Layer 9 of a small transformer language model trained on English Wikipedia (18 layers, counted from 0, width 128).
Take only the direct path to the model's output, skipping the later layers: a vector added to the residual stream pushes a token's score in proportion to its dot product with that token's output vector.

Output vectors of the tokens that the questions are about. A number n stands for (n - 500) times 0.0054.
"ions": 593,497,519,458,476,543,436,388,502,606,488,526,421,422,426,442,557,598,429,489,550,514,441,506,420,486,567,476,435,559,628,441,466,481,492,458,461,466,457,577,502,559,464,452,410,579,614,533,441,536,449,407,413,525,444,437,544,399,617,492,523,503,467,709,458,355,383,537,443,612,407,579,444,561,625,649,509,581,502,514,493,508,456,418,470,625,430,504,604,541,613,556,481,504,579,504,505,447,349,459,461,527,469,557,327,437,373,594,500,422,475,653,478,454,527,524,517,453,429,482,533,537,408,463,538,483,571,465
"ive": 453,406,523,453,411,541,472,408,498,597,484,461,384,448,415,449,420,644,476,448,528,527,434,384,403,568,557,361,502,530,618,461,566,492,586,412,388,408,541,605,587,482,463,476,465,565,611,505,516,547,533,408,557,525,488,498,529,565,480,504,512,612,465,645,525,528,552,635,470,572,410,554,449,527,670,568,440,538,387,464,493,475,483,561,436,546,585,457,528,620,570,500,474,624,538,542,510,376,364,409,425,512,510,516,455,458,539,535,542,449,454,567,607,426,508,415,423,435,411,512,506,505,420,553,566,579,620,407
"F": 631,446,679,488,292,525,494,275,484,498,436,639,319,662,503,345,519,643,447,684,629,301,488,487,692,392,530,561,457,633,752,509,449,290,732,467,406,570,458,582,495,477,479,374,531,583,637,585,576,511,509,618,342,516,653,412,403,342,724,610,464,715,522,613,600,428,779,577,623,527,505,588,616,392,908,509,718,579,534,506,662,659,434,385,395,414,521,445,528,482,641,554,589,404,478,482,641,362,385,610,705,735,430,517,431,605,220,566,419,26,580,433,548,593,521,403,418,373,457,566,500,308,492,468,605,526,775,428
"ab": 540,550,492,407,475,482,431,439,458,524,619,395,528,502,445,578,393,619,519,473,553,470,459,392,558,471,498,484,502,634,568,435,482,511,504,532,435,436,491,492,404,517,511,481,499,531,598,486,413,536,523,560,502,532,490,421,546,586,515,454,506,500,480,525,507,543,532,652,417,440,544,498,427,581,641,516,496,563,480,498,452,570,524,552,531,459,492,554,493,500,552,468,539,522,460,455,587,510,490,519,518,519,569,480,407,500,364,419,592,529,497,444,571,616,465,451,546,475,436,500,522,423,644,442,510,595,524,400
"able": 525,593,488,459,434,509,459,448,404,541,555,455,515,506,428,565,421,619,580,533,589,398,370,339,538,454,384,403,521,564,596,478,409,489,452,523,449,468,536,608,474,516,455,500,392,636,577,577,525,498,576,564,555,544,484,457,535,602,597,552,489,463,400,594,479,467,564,536,420,470,557,502,389,522,640,482,538,502,568,502,464,605,468,671,443,467,420,498,506,474,620,508,474,439,450,477,595,482,468,426,565,495,514,437,409,554,391,407,589,448,521,461,622,523,381,500,483,552,351,484,591,481,595,489,580,592,492,396
"iet": 440,549,540,413,480,515,514,464,569,513,503,483,471,456,407,443,400,566,482,467,545,370,455,438,502,458,394,580,429,483,651,426,563,487,526,586,558,513,478,526,526,485,574,440,535,524,448,529,505,563,467,492,550,591,566,453,475,430,600,508,421,545,554,535,488,402,627,529,469,530,559,638,500,493,701,510,536,508,500,417,557,629,604,478,571,502,546,426,485,472,478,572,492,468,629,533,599,542,526,581,646,539,421,460,494,590,469,519,487,480,627,591,539,451,524,427,529,389,482,493,544,422,461,390,646,432,700,591
"av": 578,420,468,546,442,497,477,496,503,524,586,408,478,498,433,524,500,572,494,450,533,551,546,378,477,572,521,493,480,495,505,471,492,505,490,482,352,458,543,497,510,542,495,539,543,493,588,570,532,545,422,500,468,458,496,418,489,434,486,498,506,587,502,526,566,527,488,574,451,460,567,497,560,526,634,521,514,557,521,550,458,543,404,489,466,405,527,536,522,590,570,409,460,429,460,512,535,546,397,380,492,540,405,531,488,554,376,518,513,538,495,505,460,584,514,414,579,335,456,434,432,369,574,469,502,508,530,419
"ubl": 595,463,598,539,373,572,507,388,528,560,479,510,583,525,430,388,469,495,542,515,540,419,401,475,441,478,615,462,404,462,616,396,460,478,520,518,659,498,448,515,613,428,449,514,606,459,516,535,584,524,519,476,448,373,520,534,502,486,626,470,524,577,485,551,521,426,460,496,616,576,512,541,512,435,637,581,460,433,557,529,436,607,515,429,504,454,584,446,588,462,548,549,452,485,488,468,536,466,391,529,551,598,424,512,421,660,358,463,477,496,569,581,470,620,544,517,549,396,596,603,460,375,465,399,591,449,619,566
"f": 631,446,682,488,292,528,494,275,484,498,433,639,319,662,503,345,519,643,447,684,633,301,488,487,692,392,530,561,457,633,752,509,449,290,732,467,406,570,458,582,495,477,482,374,531,583,637,585,576,511,509,618,343,516,653,408,403,345,724,610,464,715,521,613,599,428,779,577,623,527,505,588,613,392,908,509,718,579,534,506,662,659,434,385,395,414,521,445,528,482,641,554,589,404,478,482,641,362,385,610,705,735,430,517,432,605,220,566,419,26,579,436,548,593,521,403,418,373,457,566,500,308,492,468,604,526,775,428
"sp": 565,536,603,480,358,443,563,489,507,539,447,488,481,504,608,512,523,496,532,436,549,490,592,508,478,522,516,572,468,560,567,473,485,471,500,457,461,603,593,526,529,347,502,502,512,464,450,436,492,494,464,480,448,508,529,567,507,471,591,524,494,529,505,662,529,450,500,509,521,564,495,490,394,387,552,458,577,440,582,435,461,568,467,417,437,491,633,437,379,574,632,558,474,580,519,420,571,408,527,600,521,522,432,569,514,452,314,514,570,449,625,535,510,395,555,590,577,520,495,554,578,415,389,500,498,483,546,496
"urg": 522,525,502,409,454,593,440,417,335,567,455,591,444,581,386,474,463,459,561,527,538,519,440,418,581,455,597,465,518,580,652,451,543,482,552,534,496,553,398,453,529,441,388,521,595,525,531,532,495,539,473,442,432,359,540,515,461,491,608,466,444,520,457,558,630,481,438,480,509,467,570,502,512,472,625,596,584,630,617,587,539,482,497,403,465,475,558,617,544,491,541,473,517,506,550,522,580,587,416,539,545,602,510,538,527,549,360,579,461,479,417,509,462,436,604,584,643,580,406,542,468,425,453,409,476,482,612,523
"ated": 582,426,491,535,507,460,335,491,544,557,470,487,457,590,415,483,428,561,545,507,460,349,478,417,442,440,454,474,453,519,533,555,467,482,455,575,391,562,450,471,561,522,554,610,439,522,441,479,647,565,520,605,606,632,481,403,532,525,540,485,462,517,485,599,463,523,413,615,596,472,525,567,492,580,650,503,475,586,462,504,437,554,512,540,400,413,538,624,467,497,456,558,472,502,556,577,588,464,492,431,592,484,466,434,455,568,339,396,414,428,538,496,531,574,445,482,464,381,412,503,513,406,445,567,486,502,497,435
"til": 612,497,551,505,358,569,453,431,523,532,404,434,513,482,584,528,545,554,450,512,652,511,558,423,591,485,557,491,380,498,651,451,426,478,476,568,427,583,500,535,548,447,541,517,453,631,529,519,572,476,566,434,443,400,478,490,434,447,568,466,476,618,532,555,460,454,612,551,566,547,469,517,524,563,724,534,530,427,581,602,494,571,570,463,494,631,496,480,435,520,638,498,476,380,449,581,556,382,500,608,553,514,553,465,414,543,459,551,536,409,493,470,455,411,545,521,437,556,331,513,621,477,440,459,469,647,662,429
"imes": 590,401,442,287,391,578,556,443,414,561,537,516,423,653,426,551,506,660,472,536,653,494,404,423,465,454,543,525,507,629,602,460,502,467,622,453,422,435,428,498,500,613,577,448,476,510,600,521,545,579,422,457,350,438,569,465,555,458,575,443,573,542,353,557,423,560,573,602,419,577,623,492,481,458,672,611,569,438,538,491,510,505,534,378,472,360,351,530,625,481,653,576,635,601,478,504,592,504,440,423,560,623,498,482,403,518,362,473,509,461,607,564,563,567,444,491,430,479,503,462,451,448,323,570,476,507,526,435
"ult": 562,452,466,591,500,651,435,448,518,509,531,529,530,446,500,421,482,564,548,582,564,489,460,367,487,423,474,565,609,508,673,328,550,485,518,392,462,484,503,434,480,500,364,471,560,518,486,495,584,489,541,391,587,430,705,404,526,497,710,561,455,503,563,600,415,514,646,416,449,512,558,442,546,488,628,571,557,569,577,415,498,476,484,509,430,510,444,589,473,538,521,502,467,465,383,515,400,483,616,549,451,601,536,545,378,514,387,516,525,513,358,456,585,480,496,506,561,513,527,591,494,422,481,404,457,475,503,584
"ilm": 556,443,575,461,492,549,550,337,603,503,470,483,495,536,465,468,510,677,528,571,607,479,526,514,489,437,579,432,546,500,649,489,551,478,621,360,461,487,552,667,514,468,562,475,487,438,467,531,543,564,461,405,549,387,531,416,485,493,546,467,468,488,623,573,574,426,558,463,476,561,538,522,373,509,663,549,477,389,543,449,543,616,467,480,463,472,454,451,472,519,527,559,547,425,574,580,592,437,435,489,597,612,595,487,523,529,371,521,509,455,483,394,392,591,500,532,478,517,500,606,380,391,455,414,430,604,575,459
"ant": 530,602,523,563,481,538,433,519,543,497,592,455,475,448,474,504,466,644,508,439,489,374,494,435,430,530,460,461,533,415,573,459,486,513,507,458,388,475,449,532,549,595,423,386,508,455,489,464,533,472,561,455,445,605,484,490,493,578,435,498,583,387,531,625,595,422,526,564,505,461,586,516,495,377,678,537,411,472,440,467,480,511,457,645,496,533,529,596,463,385,461,491,528,486,561,508,524,442,458,524,528,478,534,524,431,553,447,472,506,485,509,585,529,474,534,432,417,456,469,497,435,329,573,404,554,630,547,410
"out": 679,570,539,452,430,518,393,516,376,463,542,425,453,467,529,500,541,489,476,573,540,327,545,577,550,449,580,377,480,421,601,523,414,489,408,459,383,413,478,411,621,467,441,486,587,468,607,460,625,458,542,448,458,400,550,559,564,555,581,530,592,559,498,566,533,509,526,528,566,495,432,541,440,392,546,619,566,549,613,508,436,451,574,511,514,439,517,464,584,383,502,508,573,419,541,541,440,504,415,520,497,543,586,495,530,528,340,566,454,496,563,402,663,489,584,481,487,454,497,454,550,398,489,457,534,533,544,453

Each question shows what one neuron of this layer's MLP adds at an activation of 1. A number n stands for (n - 500) times 0.0012.

n27: 634,589,445,540,437,627,588,441,424,389,364,337,437,411,447,511,590,616,537,451,467,505,715,545,428,430,303,475,628,565,278,512,638,427,633,372,561,655,601,582,644,566,617,612,572,390,596,392,623,436,604,538,376,388,400,355,416,562,558,440,500,437,487,332,613,335,548,623,636,389,585,505,573,618,428,447,456,516,801,460,553,482,393,433,571,570,633,445,579,500,465,521,445,563,464,415,610,543,411,561,337,438,603,459,459,374,423,555,617,500,391,381,440,454,444,715,448,500,536,539,443,497,503,615,443,459,556,565
Pushed up most: "ilm"

n138: 661,481,525,367,651,730,503,503,546,561,446,376,480,308,452,454,577,784,304,657,546,658,395,359,476,458,514,473,421,527,508,570,615,311,407,409,704,588,554,508,497,484,461,550,457,571,570,460,556,587,552,515,502,540,401,613,303,371,527,583,594,497,423,536,470,554,506,545,350,492,473,508,513,541,484,575,436,607,497,477,472,562,551,483,469,421,370,407,603,465,521,515,600,453,401,503,291,544,524,488,491,308,522,355,502,444,539,561,494,426,558,411,489,665,574,538,559,383,592,385,434,760,668,392,477,444,449,405
Pushed up most: "ions"

n36: 437,305,457,432,490,629,474,338,534,551,552,495,424,657,544,429,515,436,386,471,361,500,361,647,435,639,473,453,397,673,438,367,568,589,687,503,606,395,644,490,497,585,720,523,466,398,468,391,617,603,632,482,428,547,431,556,540,569,454,494,483,419,547,538,465,725,447,522,492,513,479,568,539,412,471,518,477,234,411,585,524,448,538,363,328,313,394,408,471,570,641,556,532,561,492,432,510,449,452,466,505,518,531,489,481,391,387,533,443,469,542,492,347,460,442,543,356,500,472,436,619,526,510,503,566,375,676,423
Pushed up most: "imes"

n49: 441,477,462,480,470,426,391,641,650,431,515,439,506,607,494,528,538,308,407,432,640,424,454,621,541,522,489,517,602,275,486,283,523,494,584,453,369,490,520,399,533,519,404,370,621,634,658,378,567,500,497,484,431,456,393,527,546,410,741,553,556,478,566,525,603,383,772,488,533,598,593,438,533,523,179,497,495,530,546,633,529,573,416,652,481,648,484,560,607,464,343,531,632,406,541,352,535,482,532,635,541,432,538,526,432,561,741,402,552,330,722,601,576,511,359,554,426,623,470,556,427,634,636,446,456,543,392,463
Pushed up most: "ant"

n31: 536,506,421,377,665,522,423,591,391,458,357,609,599,554,509,552,550,483,569,578,471,389,615,388,290,521,436,587,558,533,479,491,528,375,547,497,657,515,500,675,479,692,378,608,500,508,458,497,540,528,463,378,588,500,393,463,524,391,468,468,451,621,415,718,598,309,457,367,325,341,585,597,584,492,569,408,470,511,352,473,565,577,567,483,397,562,418,527,409,456,399,409,410,428,381,557,401,565,543,380,552,405,542,326,515,506,518,380,711,625,576,441,607,458,497,575,331,547,340,477,505,436,580,645,324,522,578,297
Which three tokens does it push up most, strongest first? "able", "ated", "ant"

n109: 427,668,415,487,634,635,540,596,459,370,584,451,486,533,441,521,394,503,510,458,368,449,597,516,375,326,357,428,641,571,348,503,473,696,555,579,442,551,497,544,573,598,412,537,559,397,481,516,524,527,419,526,429,627,536,420,361,540,538,454,456,378,446,619,423,662,602,604,492,495,484,445,398,474,419,554,533,460,585,626,551,621,552,495,493,205,563,535,438,478,378,524,532,678,551,441,586,609,523,669,576,470,573,603,523,524,493,573,576,461,494,487,297,492,351,605,562,498,431,497,513,258,375,516,623,505,363,381
Which of these tokens does it push down most? "til"

n181: 396,532,426,314,572,541,500,480,455,538,500,497,579,516,343,338,391,385,628,543,503,545,667,436,547,658,489,545,335,649,617,560,632,595,568,724,607,490,700,521,798,595,566,546,617,559,467,469,445,445,565,556,376,503,329,464,462,535,438,536,447,525,468,390,511,506,557,516,484,582,397,538,435,540,545,581,513,612,386,563,489,530,418,606,429,508,600,374,527,477,497,478,559,720,594,527,472,617,433,486,362,586,577,484,507,437,686,533,463,494,401,448,524,350,588,454,400,540,404,430,372,627,472,642,461,540,637,512
Which three tokens does it push up most, strongest first? "ive", "urg", "iet"

n32: 567,535,640,619,548,571,643,574,646,497,497,500,503,497,524,572,411,552,517,515,460,370,548,564,446,628,722,466,334,360,460,540,416,339,558,602,473,535,586,609,609,424,461,500,580,615,494,503,383,554,603,641,468,593,543,344,370,595,539,567,533,561,375,170,426,446,477,533,568,561,581,589,654,518,329,429,426,239,603,475,363,434,590,444,525,458,465,604,428,454,552,564,234,596,452,536,500,466,611,580,714,366,453,571,484,611,583,618,384,631,463,672,416,424,458,506,520,646,503,558,620,525,618,518,573,726,433,453
Pushed up most: "til"

n118: 519,626,467,423,500,500,497,455,487,410,776,518,610,503,362,474,376,450,327,487,494,393,596,545,456,392,587,458,585,596,448,636,489,416,562,477,555,453,361,468,603,657,423,536,451,451,419,534,544,519,263,403,423,503,601,579,459,718,482,428,483,470,629,506,468,417,578,587,523,481,299,508,427,349,608,451,500,497,535,537,440,588,333,614,582,344,423,446,426,653,488,666,549,430,586,536,568,454,389,568,519,528,473,660,581,591,586,341,388,454,548,478,540,516,710,425,515,593,610,522,526,633,559,374,656,469,593,555
Which of these tokens does it push down most? "til"

n16: 344,510,455,637,558,466,580,650,605,404,349,449,514,594,484,394,691,317,705,518,585,434,486,567,592,522,548,487,633,486,510,508,516,700,629,553,352,498,492,454,444,361,492,587,597,560,466,492,382,487,491,514,621,454,423,555,610,363,455,557,413,517,434,367,555,357,424,468,574,360,368,590,434,537,388,597,416,470,368,419,556,618,503,524,535,564,500,356,663,459,399,431,479,492,615,471,537,472,532,337,427,494,465,492,456,591,443,311,545,290,544,500,513,623,495,503,468,468,547,413,588,579,520,356,481,626,452,340
Which of these tokens does it push down most? "imes"

n218: 398,523,346,486,514,471,618,503,514,459,518,556,566,489,477,523,638,536,324,391,380,415,491,506,444,315,601,410,494,534,481,373,421,612,458,450,455,566,245,449,360,530,445,400,569,604,555,449,541,506,497,591,552,515,534,467,413,655,483,384,307,484,641,465,601,547,592,611,458,367,520,554,310,764,670,569,494,603,402,601,500,687,456,540,427,284,487,605,523,358,446,466,422,474,539,343,503,683,567,718,414,562,428,402,396,482,655,360,680,598,521,471,463,503,503,434,761,422,458,521,508,441,481,417,589,457,348,608
Which two tokens does it push up most, strongest first? "ab", "iet"

n110: 407,438,367,455,456,449,500,523,602,397,646,542,463,521,549,529,449,709,529,489,452,426,491,378,526,430,486,537,500,520,474,526,350,757,489,656,549,392,702,521,531,472,596,490,653,425,505,411,577,511,450,658,447,530,554,551,671,291,611,639,492,538,473,394,430,437,425,729,573,310,397,548,513,535,239,529,526,482,338,574,495,401,374,457,485,590,438,485,362,531,571,398,451,540,396,448,505,537,389,483,541,567,478,557,505,610,528,446,480,589,359,592,540,382,381,671,711,490,483,427,564,419,403,390,542,552,480,302
Pushed up most: "av"

n103: 312,411,538,373,431,457,506,556,615,520,639,385,482,578,668,534,374,482,395,391,539,423,488,392,386,623,627,407,463,422,506,582,479,337,669,391,450,600,376,534,463,434,453,720,447,365,396,509,365,520,674,509,373,695,363,505,550,425,494,613,518,508,572,370,385,583,545,494,478,378,387,473,528,523,660,472,508,557,468,650,520,353,352,590,666,620,471,497,557,394,247,573,373,491,400,254,457,506,559,503,577,612,433,552,477,679,614,635,626,623,506,558,622,540,562,466,519,443,497,533,615,500,607,578,351,538,516,401
Pushed up most: "ant"

n201: 473,582,497,638,471,385,486,481,420,642,528,581,539,404,592,542,556,383,451,527,576,417,625,534,536,399,377,612,470,486,452,474,615,823,563,546,507,447,476,475,524,534,584,604,517,584,608,594,388,685,426,421,547,439,610,455,707,625,397,484,622,507,553,525,608,572,383,485,457,446,456,460,583,472,444,473,531,571,475,471,409,490,377,608,519,543,433,404,655,584,500,480,367,363,665,523,484,566,537,518,423,463,552,646,542,551,397,397,367,537,387,548,431,610,415,445,334,462,659,365,438,572,657,520,549,398,551,505
Pushed up most: "av"

n7: 600,590,602,542,500,527,599,607,580,532,655,373,469,395,486,529,476,332,469,516,478,515,540,471,320,498,465,456,421,606,395,553,503,401,650,528,466,473,451,440,472,360,397,415,515,663,473,500,495,535,769,491,564,617,537,550,551,411,469,646,360,535,343,751,577,636,359,527,615,492,599,508,337,465,443,436,610,369,452,528,497,446,529,532,603,487,372,500,463,623,547,604,593,598,441,300,619,387,509,589,579,573,471,618,634,505,459,449,477,489,458,489,510,437,437,653,533,510,469,635,346,478,594,529,467,570,486,332
Which two tokens does it push up most, strongest first? "sp", "able"

n4: 497,481,557,442,595,719,533,613,600,516,536,492,446,630,357,556,503,547,537,322,581,542,474,344,578,401,400,450,583,678,560,523,456,389,525,385,351,544,337,468,534,487,492,699,526,358,627,646,462,440,411,577,505,387,386,505,485,611,562,372,366,297,448,485,584,539,476,555,534,442,489,424,474,446,417,581,630,487,468,523,451,533,468,430,490,623,527,425,503,449,414,498,511,543,416,549,591,497,609,718,713,503,534,606,400,478,652,598,598,609,401,500,343,516,522,532,691,495,644,503,597,347,423,535,441,571,517,367
Which two tokens does it push up most, strongest first? "urg", "ab"

n81: 702,609,559,376,313,475,548,510,503,587,534,475,456,382,403,541,419,465,646,539,622,428,521,544,403,416,441,620,680,449,470,556,366,484,523,643,469,668,563,610,616,473,517,376,411,527,511,474,403,443,568,497,420,440,505,439,626,542,436,407,491,350,642,423,447,385,633,642,373,717,346,410,514,439,457,611,430,455,435,458,508,534,668,598,376,520,319,465,434,374,454,541,632,625,492,455,503,536,486,518,552,532,475,497,498,540,368,476,417,312,529,404,687,642,603,422,400,639,497,297,524,557,481,428,425,663,563,512
Which of these tokens does it push down most? "av"

n107: 442,559,451,576,569,505,513,577,479,384,516,330,297,389,440,263,707,492,325,430,444,639,523,569,492,581,457,442,481,546,528,508,440,348,492,404,317,551,317,618,409,528,448,551,484,490,400,478,585,625,500,439,493,525,633,482,454,433,364,456,547,581,698,524,562,429,429,484,407,577,600,389,526,546,487,375,490,591,489,631,576,505,424,543,637,476,564,533,616,669,491,422,602,524,622,530,365,429,546,435,522,497,541,481,505,407,431,631,603,620,567,505,558,385,459,335,690,462,360,330,508,406,454,468,627,488,514,572
Pushed up most: "av"